Layer 3 of a small transformer language model trained on English Wikipedia (13 layers, counted from 0, width 64).
A neuron's activation on a vector x is GELU(gate . x) times (in . x), where the dot is the dot product.

Input weights of the MLP neurons that the questions are about. A number n stands for (n - 500) times 0.002.
n29 gate: 861,484,456,518,514,293,431,537,525,680,399,577,667,228,504,730,458,621,346,563,605,516,317,516,491,620,283,498,285,457,374,586,419,416,311,681,562,701,562,514,523,214,388,456,516,389,509,368,302,484,318,631,304,688,481,698,722,499,646,279,542,447,404,643
n66 gate: 582,679,537,445,528,584,414,470,511,587,393,506,252,470,529,594,367,606,482,517,344,477,571,483,414,595,337,508,567,677,152,602,152,465,514,313,567,605,604,719,622,420,478,609,488,711,711,424,520,578,564,647,493,819,322,631,404,544,60,518,348,729,481,513
n73 gate: 437,484,476,494,642,366,258,700,659,563,529,503,508,327,478,384,442,506,458,284,487,354,460,716,509,359,569,341,498,654,566,491,612,351,325,482,576,435,489,443,865,325,532,645,553,429,596,458,742,160,581,575,602,435,501,488,428,300,638,617,709,487,706,568
n87 gate: 314,622,381,469,511,428,462,274,478,533,310,332,641,311,451,289,508,441,464,690,608,464,548,448,500,394,392,315,688,604,537,234,123,487,317,523,711,537,691,795,502,485,722,503,403,375,552,617,553,532,356,390,693,627,539,332,612,591,562,353,600,574,741,557
n93 gate: 383,440,441,915,147,487,649,442,502,534,419,521,530,639,524,348,414,454,569,632,593,600,333,486,415,376,472,468,483,573,664,394,249,764,383,484,405,439,669,467,548,483,448,343,598,551,469,493,367,390,668,581,538,574,567,534,598,518,373,407,343,622,504,523
n97 gate: 545,443,500,634,623,521,769,440,577,550,386,478,448,302,414,382,448,391,513,701,300,400,461,685,514,444,545,365,564,509,713,443,494,719,373,488,605,597,627,334,634,361,357,494,575,465,491,339,323,431,576,546,477,556,499,713,750,436,598,298,448,531,511,653
n104 gate: 533,458,421,652,513,602,531,481,481,434,439,444,750,227,465,337,419,500,724,423,465,365,397,530,531,458,363,632,601,546,492,132,625,568,298,307,552,264,617,316,617,747,564,689,517,633,469,685,467,435,520,288,651,382,558,676,330,536,615,650,497,397,618,700
n116 gate: 379,226,561,586,487,345,761,327,514,819,249,537,594,216,422,655,422,229,424,437,484,283,624,340,616,589,632,543,467,478,603,507,672,295,386,432,700,350,477,566,681,502,471,506,442,270,595,573,643,801,489,511,474,538,450,633,750,443,584,522,636,454,396,557
n135 gate: 590,301,619,680,252,421,404,539,401,599,272,407,295,436,652,500,433,490,417,503,451,621,628,381,368,561,539,498,327,645,760,460,468,413,357,393,581,336,360,337,331,448,636,395,317,512,616,469,564,476,526,610,249,753,614,471,455,582,447,552,559,619,530,311
n180 gate: 514,617,663,405,284,516,594,575,417,485,417,419,550,389,447,408,437,526,574,427,562,494,508,342,472,347,435,461,514,625,258,451,584,370,380,448,570,587,445,301,521,413,690,508,347,797,339,515,459,512,619,479,637,416,397,368,333,387,179,563,311,413,412,467
n186 gate: 629,488,494,420,474,482,578,483,778,482,612,555,268,384,395,676,430,314,667,558,568,598,405,498,312,274,641,565,500,508,222,556,179,430,446,516,348,373,391,511,554,658,357,379,565,361,652,527,295,492,648,573,546,553,503,500,402,296,425,602,426,331,454,503
n29 in: 594,439,650,413,496,203,373,732,645,731,767,483,562,479,491,218,586,514,409,346,574,352,491,610,485,458,402,581,647,644,554,416,233,497,469,639,464,606,601,346,735,425,284,645,424,591,563,550,490,569,424,396,484,523,519,526,362,118,378,620,521,619,390,521
n66 in: 579,426,783,617,604,475,579,372,364,523,196,280,503,481,535,330,556,337,628,577,457,369,618,354,548,431,288,649,469,333,531,497,457,610,797,679,669,500,636,528,556,563,580,688,476,540,499,570,497,677,502,785,584,490,534,503,254,285,626,252,373,632,420,639
n73 in: 507,474,501,240,469,598,389,721,719,373,472,375,560,370,447,454,513,455,685,256,383,533,624,579,634,282,640,726,478,370,412,342,614,471,367,484,495,412,611,393,552,330,539,260,446,508,691,600,616,310,648,397,531,506,242,413,291,543,716,546,370,529,663,490
n87 in: 300,273,529,575,95,354,739,405,533,557,419,321,570,435,583,371,589,433,538,237,318,434,419,463,746,673,504,714,397,618,817,344,370,302,490,346,774,361,441,476,343,466,478,430,416,567,344,384,464,731,412,550,360,724,448,367,595,504,468,543,577,563,665,548
n93 in: 522,419,557,495,629,410,648,467,318,529,327,533,668,520,566,316,543,736,366,578,540,445,286,633,570,773,337,220,723,305,437,595,598,454,696,311,394,642,490,592,486,458,486,648,463,408,483,472,398,693,372,554,589,213,436,699,356,480,532,155,527,456,689,633
n97 in: 226,373,518,391,409,383,384,520,434,460,548,473,519,350,448,392,598,535,508,403,553,551,534,390,383,754,572,617,570,705,697,280,742,356,487,515,661,347,268,588,473,485,545,602,406,400,659,541,547,464,506,470,301,553,407,269,504,537,422,730,671,406,421,512
n104 in: 622,510,631,570,529,533,405,588,551,369,556,565,574,458,553,476,396,565,533,409,570,345,490,664,444,462,437,406,569,473,230,290,373,499,299,191,289,609,474,359,474,618,475,550,428,454,383,577,453,414,541,351,507,401,420,435,484,367,637,503,567,417,478,674
n116 in: 490,319,385,459,492,499,600,379,528,431,343,475,752,416,410,601,32,495,516,472,766,51,397,193,640,482,407,383,432,588,742,416,629,499,307,559,433,152,285,533,636,476,332,508,408,458,470,586,353,622,316,307,470,521,636,465,686,506,525,599,633,505,330,365
n135 in: 562,463,340,699,462,287,566,406,472,474,398,689,425,611,595,426,399,603,623,464,522,552,568,502,338,590,677,471,339,456,483,551,629,563,327,528,411,447,361,369,362,388,687,438,549,621,648,382,645,370,601,766,383,683,658,480,355,594,478,711,383,389,521,496
n180 in: 553,365,556,536,439,435,435,628,635,459,606,700,396,443,447,550,469,639,338,639,516,470,765,475,409,588,439,429,562,412,655,647,585,475,346,543,634,650,687,495,471,427,213,723,622,395,484,623,515,555,427,396,427,430,487,529,422,517,530,482,599,414,373,262
n186 in: 571,658,393,528,545,500,444,488,437,504,339,457,626,575,504,656,495,501,653,902,515,425,655,735,786,480,679,327,449,489,364,456,664,259,230,738,531,654,630,496,740,116,808,491,514,621,482,585,595,418,591,641,811,217,319,605,439,583,332,384,617,509,532,551

Each question shows a token from some text and the vector x that enters the MLP there. A number n stands for (n - 500) times 0.0043.

"ological": 415,330,489,371,419,645,354,454,454,440,619,450,586,560,296,544,403,659,330,742,511,348,388,513,603,469,646,502,544,270,571,536,470,470,438,569,416,503,600,544,438,615,477,447,343,341,388,446,383,482,764,533,414,558,545,567,498,547,251,449,445,513,681,772
Which of these neurons fires most? n93

"In": 457,654,372,277,450,509,442,427,670,559,514,564,511,774,414,439,549,681,351,404,628,272,503,559,563,623,343,619,413,395,458,623,598,532,450,467,595,360,465,322,406,600,482,517,443,460,535,485,406,736,319,455,437,679,526,705,533,534,319,484,582,424,571,484
The two highest activations, in order: n29, n186

" his": 396,622,477,299,571,418,539,561,600,504,703,546,581,611,699,397,518,825,398,396,544,399,537,608,689,438,605,558,623,466,551,509,454,415,547,416,771,492,558,475,430,689,428,408,356,459,322,435,451,570,616,409,444,604,532,454,635,521,403,237,529,369,436,551
Which of these neurons fires most? n87

" a": 465,649,539,286,635,402,548,374,613,577,624,414,643,644,657,584,546,763,226,251,650,396,476,606,670,473,564,532,549,501,460,459,467,471,502,533,639,478,622,391,238,623,520,497,371,559,287,555,517,549,671,595,450,626,517,506,553,430,598,369,594,350,540,620
The two highest activations, in order: n29, n87

"k": 297,501,618,641,588,524,422,473,673,496,544,333,630,617,616,629,582,806,351,555,651,284,692,504,603,469,592,445,315,328,554,446,511,469,512,454,468,631,582,528,476,638,366,511,319,663,361,511,496,496,633,636,347,571,475,591,475,429,516,494,465,502,628,645
Which of these neurons fires most? n97

"ology": 396,347,397,353,507,665,458,474,434,406,514,543,663,570,321,524,473,711,371,686,431,296,558,545,606,560,575,541,685,271,629,474,470,561,428,499,493,528,600,525,510,609,399,406,485,348,389,466,556,402,872,487,442,631,538,569,484,488,346,371,439,516,565,727
The most active neuron and its activation: n93, at about 0.76

"lit": 413,482,364,277,569,504,653,593,539,508,529,564,382,497,329,439,682,613,459,640,699,322,712,435,532,418,432,494,351,317,396,363,570,557,419,474,387,567,535,222,289,662,420,465,503,484,510,482,384,465,556,628,398,468,534,423,425,259,407,469,360,581,470,642
The two highest activations, in order: n180, n87

" Nelson": 155,432,444,582,632,663,344,497,585,505,589,471,580,587,562,493,545,728,406,462,640,299,652,574,604,359,431,529,605,373,435,601,488,514,648,568,544,453,415,451,445,546,526,511,586,423,484,392,386,574,582,291,427,492,466,464,598,617,309,409,561,621,525,724
The three highest activations, in order: n135, n73, n186

" the": 486,573,553,269,627,452,607,485,582,521,680,426,545,668,551,441,568,847,206,499,629,446,467,558,684,414,720,652,580,584,391,547,514,407,642,525,613,552,600,402,292,556,486,375,501,491,402,495,535,652,597,571,500,663,588,523,579,494,464,349,492,553,527,605
Which of these neurons fires most? n116

" purchased": 330,561,468,279,392,718,348,296,550,556,681,488,523,612,515,578,519,555,489,547,517,394,718,539,555,375,424,578,544,507,432,457,460,569,469,485,637,510,482,439,355,617,557,487,560,519,532,231,369,473,581,463,472,476,454,494,575,535,405,419,514,550,578,795
The most active neuron and its activation: n87, at about 0.22

" them": 280,599,367,411,586,471,556,557,668,525,623,580,512,656,671,529,463,759,465,444,484,305,695,512,572,364,495,497,540,357,565,465,513,488,835,456,730,471,523,253,428,562,360,524,588,346,522,517,426,473,650,487,406,461,428,417,466,555,640,344,424,624,483,592
The three highest activations, in order: n186, n116, n135

".": 414,419,532,304,539,602,577,423,563,399,528,580,531,701,496,497,629,606,387,496,565,371,698,576,539,636,554,648,549,661,500,472,551,430,526,428,465,687,591,284,708,514,450,421,262,421,424,224,404,434,771,412,430,481,419,419,457,347,603,527,460,535,452,527
The most active neuron and its activation: n73, at about 0.42

" attended": 323,565,492,427,378,739,423,381,515,504,695,522,579,580,576,465,510,430,370,600,470,429,733,543,753,536,445,555,463,678,497,437,437,668,524,450,617,390,413,463,463,548,499,472,529,534,472,288,438,535,541,618,452,468,462,503,478,517,312,322,585,438,714,793
Which of these neurons fires most? n87

" when": 276,367,454,359,569,579,570,322,667,478,553,512,437,515,586,449,597,760,430,500,494,271,549,437,508,546,423,584,445,586,534,522,682,425,576,357,720,375,683,392,596,536,519,484,396,461,423,432,403,628,629,477,471,619,447,453,627,507,585,612,531,567,405,644
Which of these neurons fires most? n116

" early": 451,512,581,390,413,412,498,396,639,592,676,591,539,626,563,401,433,488,414,653,646,334,583,630,565,387,563,540,569,429,493,571,521,480,422,517,648,275,664,361,394,390,633,315,360,533,406,389,400,578,664,538,379,451,475,502,511,416,359,280,616,621,507,699
Which of these neurons fires most? n87

" get": 271,496,546,422,551,661,376,384,600,464,720,455,551,654,757,570,631,751,527,486,425,297,613,554,547,489,471,432,461,468,484,572,516,556,647,401,604,321,524,398,340,618,495,471,594,332,503,423,527,527,574,446,592,591,437,472,564,569,620,358,537,391,446,635
The two highest activations, in order: n186, n29

" Mad": 225,405,425,528,583,706,406,501,562,455,543,586,666,668,551,736,661,551,371,483,688,330,580,669,439,398,508,535,292,366,528,572,600,633,657,536,557,396,510,398,494,481,631,637,543,448,563,460,484,754,602,484,503,590,552,440,537,549,349,517,646,461,446,612
The two highest activations, in order: n116, n29

" father": 249,343,519,503,520,598,617,501,628,543,580,584,579,549,632,462,589,719,560,398,502,250,502,547,644,376,407,520,563,330,509,482,351,440,588,504,757,593,517,544,406,422,478,490,487,486,381,358,358,454,680,434,420,600,432,523,436,517,243,431,567,540,372,635
The three highest activations, in order: n66, n93, n135

" Ger": 264,464,309,548,514,509,622,624,561,523,631,400,647,655,503,472,755,759,421,402,623,308,619,545,652,394,449,590,457,300,556,597,473,680,662,467,540,506,536,490,480,664,499,604,533,495,382,373,429,548,609,387,596,612,521,399,583,467,457,502,628,502,492,636
Which of these neurons fires most? n186

"ging": 337,418,474,529,492,603,368,355,621,473,552,503,546,633,430,549,514,801,252,662,421,311,619,557,511,363,531,414,441,420,463,476,649,430,557,467,518,598,594,444,441,748,401,449,526,439,551,434,536,546,578,506,556,570,412,430,488,650,516,374,410,619,588,852
The three highest activations, in order: n29, n116, n135

" daughter": 270,508,468,488,487,612,469,470,597,413,629,611,594,441,683,471,649,725,607,422,519,315,620,585,632,528,487,498,511,349,519,486,340,408,526,462,715,578,457,469,414,478,572,536,636,471,385,356,310,547,699,416,359,490,413,558,436,534,329,373,642,431,394,685
Which of these neurons fires most? n116

" and": 427,537,505,289,624,508,453,446,484,517,500,619,558,681,543,480,622,751,310,645,446,225,493,537,679,403,560,694,519,524,441,443,468,534,514,408,590,472,600,385,317,617,592,362,481,427,466,356,568,509,744,535,482,443,402,487,593,502,452,579,719,352,534,362
Which of these neurons fires most? n66

" created": 347,631,383,275,485,622,434,227,428,603,672,511,428,608,436,508,543,667,411,503,529,384,771,537,596,367,432,512,392,489,487,551,554,532,475,497,605,473,499,451,476,614,486,445,625,491,427,343,386,533,564,506,365,383,511,519,493,452,493,403,595,574,612,685
The three highest activations, in order: n29, n135, n116

" He": 334,441,368,364,583,514,655,576,536,543,587,541,504,692,648,398,629,789,511,487,533,395,417,474,724,506,415,739,427,381,534,600,410,503,637,497,606,504,635,465,546,450,443,320,406,541,313,505,292,569,552,424,499,715,464,570,490,586,443,356,703,378,484,503
The most active neuron and its activation: n29, at about 0.26

" Wayne": 227,485,487,477,585,744,348,541,611,526,650,479,693,656,570,558,521,781,467,548,564,395,569,446,527,536,508,532,504,468,412,471,462,618,690,511,530,414,453,456,500,568,434,537,460,522,477,382,410,478,611,415,300,665,424,412,568,548,419,497,687,599,545,816
The most active neuron and its activation: n186, at about 0.22

"iana": 256,300,444,572,626,646,398,537,627,436,529,585,612,490,601,462,637,827,437,584,503,385,739,595,636,454,429,444,652,306,545,378,588,567,585,603,473,415,475,398,487,622,461,571,431,502,390,420,618,429,639,457,468,653,445,375,431,479,355,363,625,691,446,697
The most active neuron and its activation: n104, at about 0.34

" finds": 154,489,476,327,548,663,404,402,597,450,588,417,547,617,554,566,615,757,417,455,518,366,672,695,617,450,454,436,450,410,604,549,482,624,539,451,617,429,574,564,413,649,438,500,641,335,422,330,388,486,651,550,497,520,454,427,607,459,544,390,498,448,508,682
Which of these neurons fires most? n87

"f": 344,483,411,467,576,420,386,530,552,380,567,444,504,625,692,534,594,834,255,533,579,281,443,578,568,534,650,404,506,515,498,472,493,478,494,464,415,526,424,276,358,606,386,243,346,685,555,509,411,530,674,502,341,474,510,642,451,389,407,393,469,339,467,591
The two highest activations, in order: n66, n135

" family": 327,421,563,408,523,635,478,479,491,510,646,535,571,585,570,451,606,818,523,492,573,287,518,616,634,564,502,497,488,316,650,578,437,424,531,496,723,560,472,489,360,501,471,465,447,514,306,416,455,451,775,247,399,608,415,478,384,515,361,327,503,498,492,638
Which of these neurons fires most? n135

" 2008": 329,467,558,455,504,398,379,391,605,527,567,685,462,603,495,446,700,528,405,544,606,317,891,621,628,600,600,528,708,436,420,467,559,562,625,610,541,364,371,381,554,516,406,468,528,481,457,462,382,399,771,440,460,469,485,596,593,438,473,397,434,729,575,551
Which of these neurons fires most? n97

",": 376,469,546,362,605,530,454,395,546,500,546,549,508,558,449,495,542,653,278,638,564,216,504,513,676,514,666,711,558,557,506,627,549,622,466,422,595,419,614,431,339,472,648,608,376,538,448,354,464,390,678,522,297,492,379,404,498,404,606,499,543,498,427,444
Which of these neurons fires most? n97

" to": 358,534,505,425,659,621,525,343,593,514,619,533,652,719,634,414,584,707,579,617,487,336,591,659,659,411,320,591,435,618,471,434,553,513,495,413,584,498,762,407,425,581,381,507,412,434,450,442,501,700,747,629,603,558,517,573,480,538,497,608,569,532,489,381
The two highest activations, in order: n66, n104

" in": 358,471,445,437,497,526,335,364,572,472,579,520,645,715,560,464,494,822,388,429,613,334,695,768,623,543,476,617,415,608,525,513,573,494,321,446,636,453,609,339,387,511,360,481,300,524,426,385,542,650,544,651,502,578,525,448,511,352,340,492,389,460,603,488
The three highest activations, in order: n180, n135, n73

" of": 363,596,421,335,663,566,536,321,542,474,605,450,537,459,611,400,456,753,395,493,563,377,539,636,679,556,541,539,555,601,648,433,521,386,391,357,533,509,543,305,352,554,528,496,421,393,402,407,513,690,666,588,344,520,489,457,591,420,220,383,438,368,494,524
Which of these neurons fires most? n97

" after": 364,440,459,357,450,578,383,349,632,506,585,478,473,663,717,409,519,766,345,557,609,324,615,506,459,531,430,526,454,630,545,550,641,430,414,362,778,410,624,514,583,575,499,401,417,481,399,376,420,603,537,615,396,516,450,519,568,499,355,524,721,589,429,645
Which of these neurons fires most? n116

"ny": 388,319,580,551,558,562,357,527,541,348,532,516,497,619,553,379,553,842,278,633,550,332,603,411,660,544,457,416,309,378,394,351,554,494,625,501,368,471,589,434,569,478,476,422,416,462,476,493,617,471,463,499,271,604,468,480,471,582,399,482,557,612,402,834
Which of these neurons fires most? n29

"ag": 421,320,350,417,432,513,408,544,464,517,626,458,658,503,493,657,710,619,353,608,523,283,742,449,633,305,618,319,496,359,542,586,539,458,434,403,303,520,342,414,549,532,488,529,471,493,533,599,372,673,714,653,377,473,513,467,431,512,585,430,513,523,545,679
The most active neuron and its activation: n116, at about 0.56

" has": 290,644,556,461,666,496,580,421,512,640,637,559,432,766,611,604,612,759,438,571,525,391,560,709,698,528,345,508,630,615,515,431,560,616,650,478,514,483,559,591,365,455,386,404,514,282,383,451,396,377,718,664,535,542,495,466,543,515,478,486,593,356,500,578
The three highest activations, in order: n116, n73, n29

" was": 377,574,378,451,526,419,514,359,541,664,556,474,435,782,804,647,657,659,525,506,529,303,617,489,741,480,418,598,458,685,506,513,550,635,513,488,616,542,539,511,342,620,553,505,556,418,346,412,381,405,559,619,472,532,462,450,489,490,501,322,632,343,532,661
The two highest activations, in order: n73, n116

"fl": 345,471,435,376,546,427,426,526,430,362,596,559,467,540,599,374,771,584,515,590,636,229,529,502,637,463,410,483,416,350,487,436,469,375,436,562,387,615,679,274,307,554,454,367,490,635,636,556,329,555,683,486,492,461,620,615,475,555,564,650,492,447,417,629
The most active neuron and its activation: n104, at about 0.71